Layer 11 of a small transformer language model trained on English Wikipedia (15 layers, counted from 0, width 96).
Take only the direct path to the model's output, skipping the later layers: a vector added to the residual stream pushes a token's score in proportion to its dot product with that token's output vector.

Output vectors of the tokens that the questions are about. A number n stands for (n - 500) times 0.0063.
" coach": 577,471,456,349,462,456,603,498,420,609,439,467,566,652,534,531,534,564,416,438,581,515,566,503,502,425,594,424,404,519,497,533,576,558,416,554,555,497,502,473,613,361,532,409,553,554,455,554,513,544,521,459,391,526,554,465,423,526,378,552,472,355,556,539,449,442,457,433,545,422,522,622,351,671,605,542,512,585,337,527,392,510,644,446,542,493,392,439,396,591,596,525,427,522,542,484
"ˈ": 656,411,453,370,390,462,536,466,270,550,496,633,664,533,592,568,598,547,424,481,394,449,629,419,440,487,552,427,325,342,331,506,526,551,500,467,517,355,620,560,554,300,341,395,538,649,474,522,413,561,573,610,458,542,635,409,600,550,491,490,601,434,606,646,389,524,509,526,453,480,656,606,362,626,592,548,573,513,482,392,443,441,613,385,698,463,431,493,542,400,392,618,521,665,317,458
" match": 542,494,469,520,501,521,565,583,506,581,429,493,543,528,544,464,499,471,420,559,470,575,604,464,492,411,620,465,493,533,524,477,543,446,497,518,559,487,607,526,625,389,481,373,547,462,538,520,520,394,599,524,464,546,545,480,419,520,489,525,531,439,558,575,487,430,456,456,430,420,527,621,358,553,506,470,586,565,367,515,411,525,519,369,511,479,409,432,457,508,540,620,481,462,430,494
"Release": 544,353,422,488,359,503,467,541,394,663,444,407,614,504,603,409,610,634,438,414,421,401,639,367,391,454,545,523,436,626,480,468,580,502,554,543,415,416,440,577,450,457,510,572,513,537,526,548,470,500,646,497,550,579,577,404,522,551,452,590,608,441,496,548,284,520,553,561,435,375,620,589,277,502,515,584,490,622,467,462,406,411,522,492,623,424,557,522,366,474,575,430,571,624,493,514
" Democratic": 536,462,434,436,466,526,487,399,466,471,509,418,530,549,568,617,561,512,391,415,417,454,594,493,420,441,497,473,502,537,448,459,502,572,522,607,577,519,604,530,565,431,456,344,511,500,461,513,414,544,633,544,366,563,559,474,597,555,409,524,516,467,536,526,599,486,450,494,483,487,566,538,513,537,493,573,482,527,463,444,446,526,529,500,597,444,415,432,397,480,524,613,590,583,430,429
"ꦃ": 727,228,462,196,36,462,577,562,285,590,381,353,538,695,712,643,581,558,251,341,326,461,832,307,464,433,768,455,374,559,316,424,774,636,750,583,677,144,722,620,866,163,325,241,677,709,316,543,197,459,832,665,276,694,846,262,575,529,384,599,630,144,908,777,268,542,534,628,445,426,808,828,40,842,632,701,676,539,138,404,258,359,634,356,972,213,380,321,256,157,661,661,657,726,208,311
" north": 510,506,470,433,403,595,548,556,465,429,448,445,462,544,541,519,440,492,484,484,469,541,539,534,466,502,504,410,496,507,531,499,552,481,464,475,546,469,579,493,511,543,461,500,583,511,463,532,399,436,559,551,400,572,534,467,508,523,487,514,590,389,626,455,405,545,567,490,556,489,644,552,462,577,567,579,553,480,405,423,467,498,658,369,556,427,553,497,534,387,313,541,459,543,444,514
"_": 585,421,532,497,353,559,584,507,451,620,461,583,532,601,509,507,453,446,465,488,497,564,545,441,418,471,583,455,444,463,452,456,537,431,573,509,509,535,573,524,507,462,426,484,535,545,442,528,390,474,607,467,442,506,552,386,536,559,509,457,606,410,511,618,353,590,524,541,464,543,546,542,382,532,419,452,530,529,524,523,426,421,579,491,632,436,505,415,439,407,550,495,574,597,425,519
" book": 553,503,551,490,352,487,432,553,465,570,493,465,552,523,643,561,576,407,433,392,434,478,576,415,417,511,506,555,420,523,456,541,561,358,548,502,537,426,490,491,531,457,471,377,558,656,487,575,454,562,549,582,464,586,490,469,515,571,425,614,479,544,522,578,499,540,559,529,480,473,469,609,329,584,534,532,486,559,414,474,414,403,559,449,582,414,511,485,437,382,501,403,500,635,487,505
" July": 516,479,477,473,425,521,588,518,396,456,512,568,562,462,581,470,524,560,476,496,419,473,640,492,575,521,481,504,390,517,408,438,475,506,501,521,616,421,490,510,504,455,482,481,567,525,462,576,434,425,622,561,492,561,554,483,573,515,439,522,501,408,482,581,383,506,464,539,520,443,617,625,529,498,526,471,504,489,416,512,397,426,529,487,564,449,485,474,463,501,479,540,530,481,516,477
"]": 609,456,523,477,482,534,450,572,445,505,400,474,589,528,499,647,638,463,459,364,438,594,569,324,504,451,555,533,338,382,405,468,571,586,549,434,744,495,579,474,510,355,435,426,489,639,496,563,518,623,674,533,448,531,523,343,572,548,491,485,527,419,470,570,323,515,525,562,477,404,614,665,347,584,471,451,431,539,462,560,413,499,395,520,657,504,500,475,318,274,547,430,618,730,416,479
" water": 489,510,483,398,458,577,509,553,487,563,490,444,515,548,535,499,451,519,427,481,474,539,534,413,504,442,554,395,527,408,499,538,511,499,501,512,540,448,589,421,489,435,446,493,592,579,504,502,455,423,495,610,478,561,528,469,528,552,482,485,601,442,582,487,419,543,501,511,509,474,567,523,451,605,529,550,546,506,475,481,495,557,545,412,627,427,554,488,479,358,471,534,510,559,353,436
" 17": 577,487,418,479,444,549,475,490,495,479,480,554,466,430,518,506,503,537,495,450,468,503,509,485,540,501,543,519,544,493,451,445,526,438,516,500,578,459,644,485,520,485,526,471,590,476,469,559,464,482,512,438,427,545,509,517,521,538,482,572,561,432,494,505,473,514,444,473,479,491,551,569,532,494,569,483,491,461,505,477,436,461,522,507,586,523,549,508,526,383,452,497,438,572,471,486
" player": 578,493,446,462,515,462,568,555,485,570,525,440,501,616,538,549,481,433,430,492,447,576,562,424,453,419,660,452,459,509,498,570,517,537,514,506,572,484,506,495,557,385,450,382,560,445,528,539,482,460,534,456,470,536,540,477,479,538,488,489,524,438,549,643,433,464,540,506,528,410,438,555,301,592,502,569,602,585,421,523,457,539,589,434,504,425,343,441,355,579,672,566,443,520,504,406

Output weights of attention head 0. The head adds the sum of these rows, row i times number i of z. A number n stands for (n - 500) times 0.00097.
o0: 480,587,461,451,570,457,695,460,390,472,252,447,411,575,426,477,360,600,408,590,567,485,415,215,583,617,399,229,444,450,468,590,599,592,482,497,633,427,492,551,528,424,498,531,701,607,453,488,554,488,326,633,568,224,402,529,555,419,692,397,474,301,586,546,537,584,621,507,692,481,646,717,484,382,518,428,593,514,466,528,496,698,470,481,496,631,414,469,542,602,344,592,499,441,337,478
o1: 752,511,409,545,583,551,670,361,647,482,518,761,490,593,634,515,422,326,485,600,618,580,482,550,414,352,712,547,523,528,380,436,599,379,522,418,436,548,388,538,578,580,319,449,423,662,517,429,542,477,392,388,409,490,658,590,273,542,372,514,489,318,425,675,501,489,315,383,501,532,458,574,487,434,480,417,544,550,414,693,394,670,529,425,454,582,350,412,460,746,662,629,315,415,655,318
o2: 354,597,558,516,441,588,493,628,388,375,439,356,370,348,548,270,405,562,553,367,627,627,503,408,528,623,278,310,647,568,368,436,440,431,545,583,384,357,436,588,486,974,509,546,239,478,520,552,618,444,646,475,460,601,443,557,468,607,413,447,402,385,719,609,482,520,496,439,581,567,606,473,480,533,397,610,600,442,566,685,447,327,705,320,479,601,493,550,504,562,487,373,521,560,560,565
o3: 494,719,754,508,390,548,448,483,480,497,548,552,469,411,459,659,517,355,576,535,524,529,393,456,688,441,553,471,675,457,495,497,478,558,524,589,619,415,585,299,469,464,601,480,655,403,442,415,414,594,415,462,373,326,542,598,579,604,378,469,491,584,581,529,628,349,404,390,660,471,413,527,415,476,610,386,545,532,312,465,416,664,531,451,659,556,303,482,415,415,549,617,456,568,461,380
o4: 531,376,380,444,568,589,672,598,631,501,427,495,555,427,656,457,497,555,567,667,425,379,655,590,446,396,500,670,454,508,366,344,403,451,473,385,481,627,622,412,452,509,406,607,638,477,504,549,493,441,421,500,595,636,365,539,506,449,590,453,530,629,391,485,574,637,704,500,497,393,508,306,727,120,554,522,439,383,534,729,375,328,623,563,551,297,658,390,679,385,231,500,442,744,326,480
o5: 409,542,671,455,484,709,480,380,435,337,628,614,717,513,539,498,332,494,571,582,562,495,412,607,420,483,502,393,518,432,425,554,370,388,449,466,384,432,412,342,417,537,482,540,581,511,441,553,508,421,529,599,541,221,623,434,732,753,504,411,590,475,536,504,504,417,669,542,643,593,367,555,566,662,561,485,497,536,502,462,624,411,388,433,596,453,307,437,422,333,264,577,495,584,588,671
o6: 586,568,580,564,459,562,562,383,516,524,611,531,479,468,660,717,541,301,427,575,325,572,565,576,423,515,528,375,487,338,546,509,367,317,580,587,541,514,435,587,624,696,325,501,457,642,445,407,565,545,503,500,401,570,275,282,562,479,425,572,550,608,502,425,429,336,490,583,378,664,473,504,453,523,416,489,512,527,725,261,557,452,401,699,615,479,494,431,465,377,523,503,577,702,314,581
o7: 530,460,450,525,610,485,452,556,558,438,378,497,432,368,477,571,641,361,544,501,470,620,520,389,644,541,542,378,654,597,661,556,424,648,481,344,708,477,596,367,457,537,640,572,495,547,451,554,316,306,562,314,462,777,414,492,550,560,445,449,453,407,406,595,465,471,244,650,442,666,560,544,451,507,338,584,619,671,655,296,475,422,557,551,334,535,645,678,374,444,364,552,474,384,414,412
o8: 486,536,423,497,659,511,385,393,619,536,668,415,651,484,519,440,638,522,656,427,448,391,321,429,486,392,431,402,638,493,471,666,576,508,540,569,528,516,416,518,554,399,422,571,384,640,691,479,378,705,363,714,468,448,503,391,676,741,269,367,500,550,607,430,418,525,456,551,627,524,474,475,239,531,449,361,601,474,392,339,563,508,609,460,469,211,464,442,669,583,498,374,448,627,699,485
o9: 571,454,439,456,538,301,455,586,421,515,464,563,509,599,596,594,597,438,520,361,490,359,501,485,531,444,370,555,312,583,441,702,574,429,319,442,574,485,395,500,649,305,685,369,469,718,431,705,521,452,497,418,691,529,459,488,545,386,598,620,285,618,371,528,580,470,544,544,474,409,238,547,338,682,535,435,418,587,459,684,396,369,563,530,464,502,542,629,444,666,388,401,337,659,696,543
o10: 460,452,356,462,632,506,567,640,375,583,521,358,508,514,312,587,380,345,473,578,637,753,634,521,489,321,645,515,466,415,762,751,487,616,530,376,530,634,502,567,551,326,454,520,567,529,535,488,454,423,498,535,537,561,525,505,521,396,407,310,467,419,710,467,475,537,456,497,517,417,389,457,574,501,492,590,487,553,799,579,427,452,477,494,483,525,323,362,345,491,501,519,495,482,462,392
o11: 156,581,545,405,625,421,502,534,491,584,505,563,557,559,468,442,477,533,338,523,447,614,562,387,548,475,728,526,582,507,581,606,516,444,548,631,458,201,635,481,282,506,533,432,645,574,393,426,584,406,447,460,395,801,441,573,372,537,431,525,448,474,633,427,521,556,658,387,642,427,512,655,487,522,750,534,519,393,341,473,425,388,563,301,495,533,510,447,707,586,489,487,298,459,539,468
o12: 519,450,469,569,576,372,619,419,338,411,484,558,554,598,543,476,610,585,588,536,611,445,608,489,565,502,626,388,467,672,593,436,564,577,493,704,564,469,382,510,365,634,431,589,634,301,483,430,536,442,381,462,614,363,552,604,451,552,539,434,493,508,515,442,322,322,591,528,385,666,381,493,422,464,467,585,589,470,416,459,447,462,473,549,440,389,598,476,417,568,767,615,581,409,451,276
o13: 591,653,347,477,428,445,470,442,449,534,590,462,614,413,623,345,578,562,506,545,539,568,517,457,492,708,614,644,552,507,444,454,626,588,651,355,599,407,423,400,390,499,437,596,428,632,397,506,458,554,537,570,426,344,247,497,556,486,360,623,558,614,455,631,421,567,365,686,435,362,495,603,348,543,402,378,521,347,432,557,686,318,443,591,545,479,300,446,474,525,604,375,513,647,624,592
o14: 299,732,555,234,558,470,472,495,370,520,435,385,438,476,458,469,537,604,548,464,471,425,618,476,372,580,428,462,495,497,563,496,462,628,432,540,500,680,402,582,625,473,536,387,539,435,566,545,490,344,439,551,428,564,442,559,543,194,388,672,680,469,449,446,602,380,529,544,403,390,616,485,655,786,545,586,500,542,609,357,491,531,548,462,447,505,556,422,486,575,471,523,424,606,470,505
o15: 602,355,534,554,464,545,586,319,312,318,479,566,697,464,606,632,425,577,442,371,483,382,479,691,609,447,239,479,393,517,510,461,508,470,647,585,570,611,500,558,439,431,629,371,573,496,457,401,527,730,619,476,355,438,730,500,696,352,100,709,302,449,413,301,619,615,371,514,516,521,507,591,625,592,589,544,422,474,510,466,217,609,468,545,570,578,721,331,588,330,441,432,669,547,438,574
o16: 571,597,566,402,606,362,407,422,360,450,404,417,430,375,543,494,339,508,528,492,466,374,325,553,627,440,700,549,516,540,517,444,506,449,547,462,468,452,584,560,521,410,426,405,576,462,424,429,393,329,512,341,553,409,589,619,563,507,740,711,608,413,524,490,507,547,473,459,497,320,404,530,604,616,547,707,493,531,719,641,586,574,473,523,571,577,462,419,709,369,407,554,393,485,510,427
o17: 563,575,442,562,572,536,561,669,336,553,573,406,590,438,598,544,139,674,535,516,545,675,591,536,576,314,427,321,650,454,374,516,369,533,497,662,405,302,510,462,514,505,637,477,378,607,514,450,471,395,533,503,509,578,529,623,514,415,528,440,438,495,490,448,540,530,243,572,290,565,333,444,666,897,518,464,559,512,289,410,655,649,577,457,561,357,583,524,273,408,431,433,549,585,458,547
o18: 540,490,434,552,465,640,570,666,488,620,481,463,555,508,473,582,472,578,431,489,521,554,498,545,432,379,413,311,703,572,549,715,602,297,556,640,554,567,595,554,556,482,570,393,316,514,566,565,451,651,553,452,333,167,374,592,543,420,397,560,431,580,641,465,492,471,556,387,574,492,514,478,475,388,438,619,438,528,468,467,395,396,559,450,452,481,405,409,544,423,552,606,379,498,584,476
o19: 611,683,484,469,466,490,582,578,404,603,489,529,618,444,493,321,412,658,564,549,405,456,405,640,402,598,715,491,458,655,477,669,453,597,520,576,372,396,562,347,585,432,614,474,499,441,516,530,653,584,503,492,600,441,536,330,224,471,469,305,508,466,404,519,452,662,659,483,458,402,268,576,524,542,624,410,531,574,536,576,488,483,413,411,574,424,433,424,520,598,533,457,393,523,488,385
o20: 610,773,360,464,192,411,297,616,631,553,583,501,326,405,453,423,462,480,494,648,595,184,508,587,514,444,488,718,564,564,508,311,619,462,503,551,511,450,572,603,614,667,469,498,505,418,388,363,455,415,659,554,526,677,543,526,495,558,478,694,464,544,492,630,544,376,466,541,371,509,521,608,404,363,510,475,518,597,588,365,434,420,404,327,550,500,663,433,590,437,346,302,601,497,493,595
o21: 498,490,416,574,452,502,403,665,476,591,484,546,496,557,567,488,441,314,490,525,531,436,362,635,786,494,396,408,703,406,512,613,530,427,450,400,472,580,534,593,495,509,671,484,404,549,719,495,506,460,512,648,436,358,510,424,560,324,579,529,469,403,453,272,436,480,317,496,411,428,718,431,618,271,589,400,523,342,432,500,449,451,752,670,686,545,486,531,377,432,543,489,423,557,593,611
o22: 464,447,611,482,623,345,527,327,694,587,538,464,427,507,448,421,492,317,517,601,438,560,423,586,492,571,576,413,510,620,630,558,401,603,517,568,515,599,461,534,495,389,490,494,511,547,470,529,525,328,447,369,210,463,633,518,518,577,421,530,353,500,480,468,582,348,551,502,520,600,671,331,509,498,348,474,595,501,516,506,502,466,417,547,476,552,358,499,501,542,526,525,673,703,400,555
o23: 601,502,423,447,357,493,508,524,438,622,606,547,305,518,647,497,326,400,426,334,518,511,354,415,592,478,540,297,458,542,448,564,586,513,572,575,453,318,528,502,232,845,523,581,452,812,495,287,374,449,568,470,437,308,477,401,664,877,437,427,670,345,460,372,548,586,467,451,549,671,525,233,566,543,445,500,379,413,625,476,554,627,585,519,524,480,562,538,508,675,609,519,579,539,569,379
o24: 454,648,281,738,650,482,378,359,621,572,348,493,379,426,504,631,478,438,490,408,360,511,726,430,443,536,405,503,668,531,502,510,490,591,577,690,495,606,403,649,492,386,480,377,500,559,515,367,557,437,784,496,559,356,489,578,455,636,471,484,457,688,478,678,579,626,362,276,361,486,543,598,536,559,506,533,467,395,480,425,559,362,511,498,586,441,464,625,317,477,525,411,554,582,348,423
o25: 450,546,685,506,466,309,469,636,748,523,529,349,399,454,515,509,354,324,521,300,528,539,481,415,296,623,329,487,454,557,535,619,575,522,506,433,342,432,441,486,475,428,414,496,605,570,649,518,607,617,434,621,574,738,466,574,684,543,590,488,415,492,334,582,454,497,537,553,435,432,449,377,550,623,678,607,512,584,517,528,370,453,392,608,561,633,438,446,436,397,531,324,424,687,490,335
o26: 527,390,525,313,590,629,545,525,659,375,348,422,320,442,398,473,348,487,526,444,639,529,449,506,548,689,642,541,476,462,530,433,631,410,518,528,532,471,511,432,535,535,653,478,546,556,486,415,569,459,353,589,641,414,656,491,516,686,496,562,492,666,586,381,492,487,540,475,374,470,508,407,565,710,503,538,570,507,473,488,513,506,415,479,521,512,671,348,616,293,340,290,418,606,495,403
o27: 549,486,314,553,656,482,429,460,506,580,505,424,387,525,384,404,504,514,511,632,438,513,518,725,410,474,527,405,489,555,465,592,361,444,253,553,705,453,480,452,508,492,515,417,665,471,518,327,523,445,671,348,584,619,531,540,536,521,499,549,583,470,783,562,581,294,383,519,469,414,415,693,503,353,334,488,524,511,356,566,494,600,507,511,386,571,452,343,560,509,643,635,485,547,473,515
o28: 439,642,564,565,414,416,531,408,734,360,723,599,439,490,527,571,443,446,521,334,359,435,408,552,613,541,593,387,559,491,480,648,535,541,382,405,541,470,475,439,719,427,542,441,604,459,541,544,448,733,273,712,417,377,519,578,484,410,507,430,500,410,502,554,473,622,549,407,416,374,412,542,629,548,648,566,608,380,512,500,504,457,552,368,413,630,418,516,463,310,623,432,491,430,432,538
o29: 562,462,599,328,599,301,551,600,554,507,477,512,723,389,378,468,545,375,453,458,564,575,413,339,534,453,586,550,556,449,582,436,422,396,533,481,412,494,508,670,477,456,457,553,426,156,636,461,649,579,583,576,705,320,545,314,490,491,378,738,469,473,528,523,362,417,567,666,511,510,483,722,395,422,410,557,639,594,648,678,489,381,500,143,463,455,604,520,474,633,517,301,616,449,581,541
o30: 572,292,485,572,419,550,279,499,547,705,664,668,348,574,465,555,507,290,561,642,491,558,417,370,530,536,427,543,528,711,630,345,514,313,456,420,383,300,614,426,577,566,584,612,501,637,395,486,589,485,649,493,614,466,346,692,423,239,523,438,542,712,363,462,393,581,634,577,550,443,626,710,322,446,540,451,616,504,579,546,580,322,365,464,542,546,363,422,395,322,654,365,410,534,471,623
o31: 470,433,437,547,452,465,507,415,468,491,589,578,487,592,671,612,548,409,471,509,622,426,433,448,610,529,265,574,410,601,573,505,494,602,592,559,543,620,310,413,590,603,678,377,500,403,432,346,648,732,423,613,378,772,541,478,474,492,440,578,521,467,362,402,581,548,567,448,537,329,372,384,574,545,542,700,469,431,530,442,537,597,647,518,402,425,388,490,386,624,189,509,498,533,368,413

Each question shows a token from some text and the vector z that the head gathered there. A number n stands for (n - 500) times 0.008.

" no": 652,525,523,501,525,577,499,559,570,447,487,549,500,423,438,343,605,561,450,518,484,505,463,698,391,368,564,424,500,554,486,411
Pushed up most: " water"

" and": 551,436,475,560,426,533,597,422,545,397,474,574,516,561,540,572,525,501,544,541,478,527,433,559,448,498,518,350,526,541,443,446
Which three tokens does it push up most, strongest first? "ꦃ", "ˈ", " water"

"ct": 576,543,467,526,506,478,523,540,509,532,488,377,463,505,494,518,510,491,575,551,478,525,540,486,554,451,514,493,489,479,443,503
Which three tokens does it push up most, strongest first? " Democratic", "]", " coach"

" its": 612,525,658,573,319,542,534,556,545,434,596,444,502,501,410,430,478,525,572,431,539,516,622,689,573,469,518,517,371,642,577,308
Which three tokens does it push up most, strongest first? "_", "ꦃ", " player"

" in": 616,548,491,604,495,490,450,542,557,458,589,498,516,576,417,419,575,395,516,505,499,551,516,572,488,368,437,617,468,424,352,420
Pushed up most: " player"

" one": 422,700,445,469,564,539,419,650,281,592,640,373,439,443,312,508,590,441,467,636,570,493,312,409,594,446,502,607,617,319,510,556
Pushed up most: " match"

"ban": 568,469,525,559,501,541,493,543,512,459,471,420,439,492,516,496,483,476,528,551,537,530,498,562,524,464,526,472,470,493,454,502
Which two tokens does it push up most, strongest first? " north", " water"

" ": 562,459,502,563,574,532,492,536,520,461,446,407,423,573,552,504,429,497,552,530,581,569,499,453,582,434,447,508,429,401,501,556
Pushed up most: " Democratic"

" the": 461,514,646,607,457,366,485,507,589,388,421,388,554,520,517,389,384,546,720,444,591,551,586,482,637,371,369,731,456,570,443,435
Pushed down most: "ˈ"

" an": 473,497,522,576,418,564,667,548,581,427,441,484,461,537,577,568,443,494,526,529,546,478,521,527,546,493,420,402,435,532,584,497
Pushed up most: "ꦃ"

".": 680,540,372,580,565,704,445,605,569,384,382,319,385,628,432,633,725,313,412,399,613,631,597,682,245,290,627,684,430,430,528,206
Pushed up most: " 17"

"y": 553,419,471,546,423,509,608,429,544,424,477,515,497,548,525,537,526,471,587,540,472,569,422,537,509,475,485,325,454,584,451,447
Which three tokens does it push up most, strongest first? "ꦃ", "ˈ", "]"

" —": 425,976,131,380,496,403,577,655,442,708,672,435,469,642,387,280,380,247,481,636,554,563,686,412,284,388,203,496,363,624,487,627
Pushed up most: " player"

"5": 728,594,469,681,384,573,473,644,592,548,501,449,472,625,444,332,593,515,463,546,390,698,524,648,492,329,403,560,588,404,527,353
Pushed down most: "Release"

"a": 553,457,511,517,494,534,538,528,494,453,529,410,408,481,566,540,491,479,528,535,485,567,501,477,561,489,476,456,451,468,465,525
Pushed up most: " Democratic"

" announced": 406,429,562,497,507,407,422,444,621,363,376,378,553,573,510,411,346,536,621,505,594,638,531,422,560,292,415,573,423,567,454,449
Which two tokens does it push up most, strongest first? "Release", " match"

"ction": 524,513,550,628,420,623,649,644,581,414,368,513,439,502,590,589,402,418,564,505,549,446,520,557,588,434,372,407,457,530,701,454
Pushed up most: "ꦃ"

"ion": 560,479,573,527,419,530,526,510,524,451,369,431,450,524,651,678,479,427,702,527,500,471,509,471,529,466,431,385,497,498,452,493
Pushed up most: " Democratic"

" can": 528,527,495,571,484,540,566,481,518,498,491,445,448,538,523,541,517,457,543,551,524,486,496,509,584,502,485,428,493,512,454,589
Pushed up most: " Democratic"

" official": 547,574,689,697,409,351,555,602,538,426,482,405,521,462,543,388,427,539,782,388,565,478,644,529,707,485,351,844,481,549,464,419
Pushed down most: "ˈ"

" February": 681,453,534,541,484,549,426,563,510,444,435,313,503,509,490,600,471,447,504,452,525,698,493,432,550,351,387,525,548,488,446,474
Which two tokens does it push up most, strongest first? " July", " Democratic"

" |": 691,586,415,442,613,428,537,652,475,520,598,467,451,461,669,455,465,250,544,532,547,473,638,218,559,500,451,658,513,521,585,565
Pushed down most: " water"

"my": 477,406,385,575,588,479,626,490,489,714,278,371,502,531,553,690,446,480,454,540,662,495,491,484,630,601,470,335,474,389,508,494
Which two tokens does it push up most, strongest first? " book", "]"

"ll": 556,471,459,539,483,486,586,472,548,451,475,500,440,527,531,574,545,409,539,543,506,557,465,530,466,498,487,345,445,541,422,525
Pushed up most: "ˈ"

" Na": 558,481,505,494,519,526,507,531,499,469,540,383,418,465,552,511,515,434,546,540,509,560,496,454,524,492,479,499,445,483,430,533
Pushed down most: "ꦃ"

"z": 499,577,280,578,543,439,497,573,446,474,531,334,443,509,460,514,610,319,546,553,522,640,521,385,514,436,505,633,554,466,538,492
Pushed up most: " match"

"day": 562,477,527,551,531,547,465,520,517,446,473,434,398,481,523,532,473,443,561,545,511,553,484,487,491,450,492,446,454,486,459,505
Pushed up most: " north"

"im": 526,417,543,502,468,512,540,520,523,434,431,398,472,461,649,616,480,460,670,517,500,524,532,475,555,479,446,362,490,548,444,469
Pushed up most: " Democratic"

"ster": 592,564,440,600,537,500,476,572,402,502,479,377,403,541,478,539,600,389,581,541,476,667,488,450,478,388,403,569,447,381,575,456
Which two tokens does it push up most, strongest first? " 17", " match"

"s": 538,518,431,472,525,470,513,597,474,462,484,352,412,498,521,579,557,364,550,511,540,615,541,446,543,451,439,519,437,458,496,540
Pushed up most: " Democratic"

"ec": 554,471,501,526,502,537,543,520,503,470,530,405,405,480,562,545,510,464,530,542,497,556,503,477,551,509,475,460,464,474,457,539
Pushed up most: " Democratic"

" A": 545,564,672,573,221,562,446,537,647,461,493,448,493,491,345,434,391,484,551,410,594,485,581,754,527,386,481,541,358,663,551,268
Pushed up most: "_"

")": 635,644,413,717,522,527,476,642,422,523,476,385,417,614,397,481,646,307,593,495,491,672,469,520,406,356,481,640,516,368,598,373
Which two tokens does it push up most, strongest first? " 17", " match"

"\n": 567,490,427,520,465,496,494,569,481,509,528,406,421,507,542,538,511,364,500,512,477,554,532,423,540,472,465,477,448,474,486,517
Pushed down most: " water"

" B": 435,511,580,439,302,533,522,486,730,496,440,195,523,537,339,448,558,365,661,558,499,586,467,580,300,488,545,547,379,825,390,292
Which three tokens does it push up most, strongest first? "Release", "_", "]"

" at": 580,481,427,509,452,463,361,468,566,539,610,516,484,429,635,464,558,412,566,618,503,552,495,498,488,443,390,537,450,479,362,504
Which two tokens does it push up most, strongest first? " coach", " player"

"et": 605,542,487,587,446,579,481,573,493,480,513,387,519,507,436,404,511,436,424,606,593,442,482,601,506,450,581,549,483,563,476,498
Pushed up most: " player"

"cle": 543,506,503,548,482,539,546,461,546,500,500,455,425,527,507,551,516,440,534,557,509,512,484,523,536,513,483,415,488,503,447,545
Pushed up most: "ˈ"

"ual": 491,485,496,610,414,542,676,489,606,485,438,503,499,580,532,459,494,513,599,516,570,420,566,558,549,616,480,421,484,512,506,499
Pushed down most: " July"

"mmer": 756,587,324,542,402,484,476,678,608,570,878,455,431,507,547,430,642,595,663,588,384,502,640,480,701,429,499,567,603,456,350,301
Pushed down most: "Release"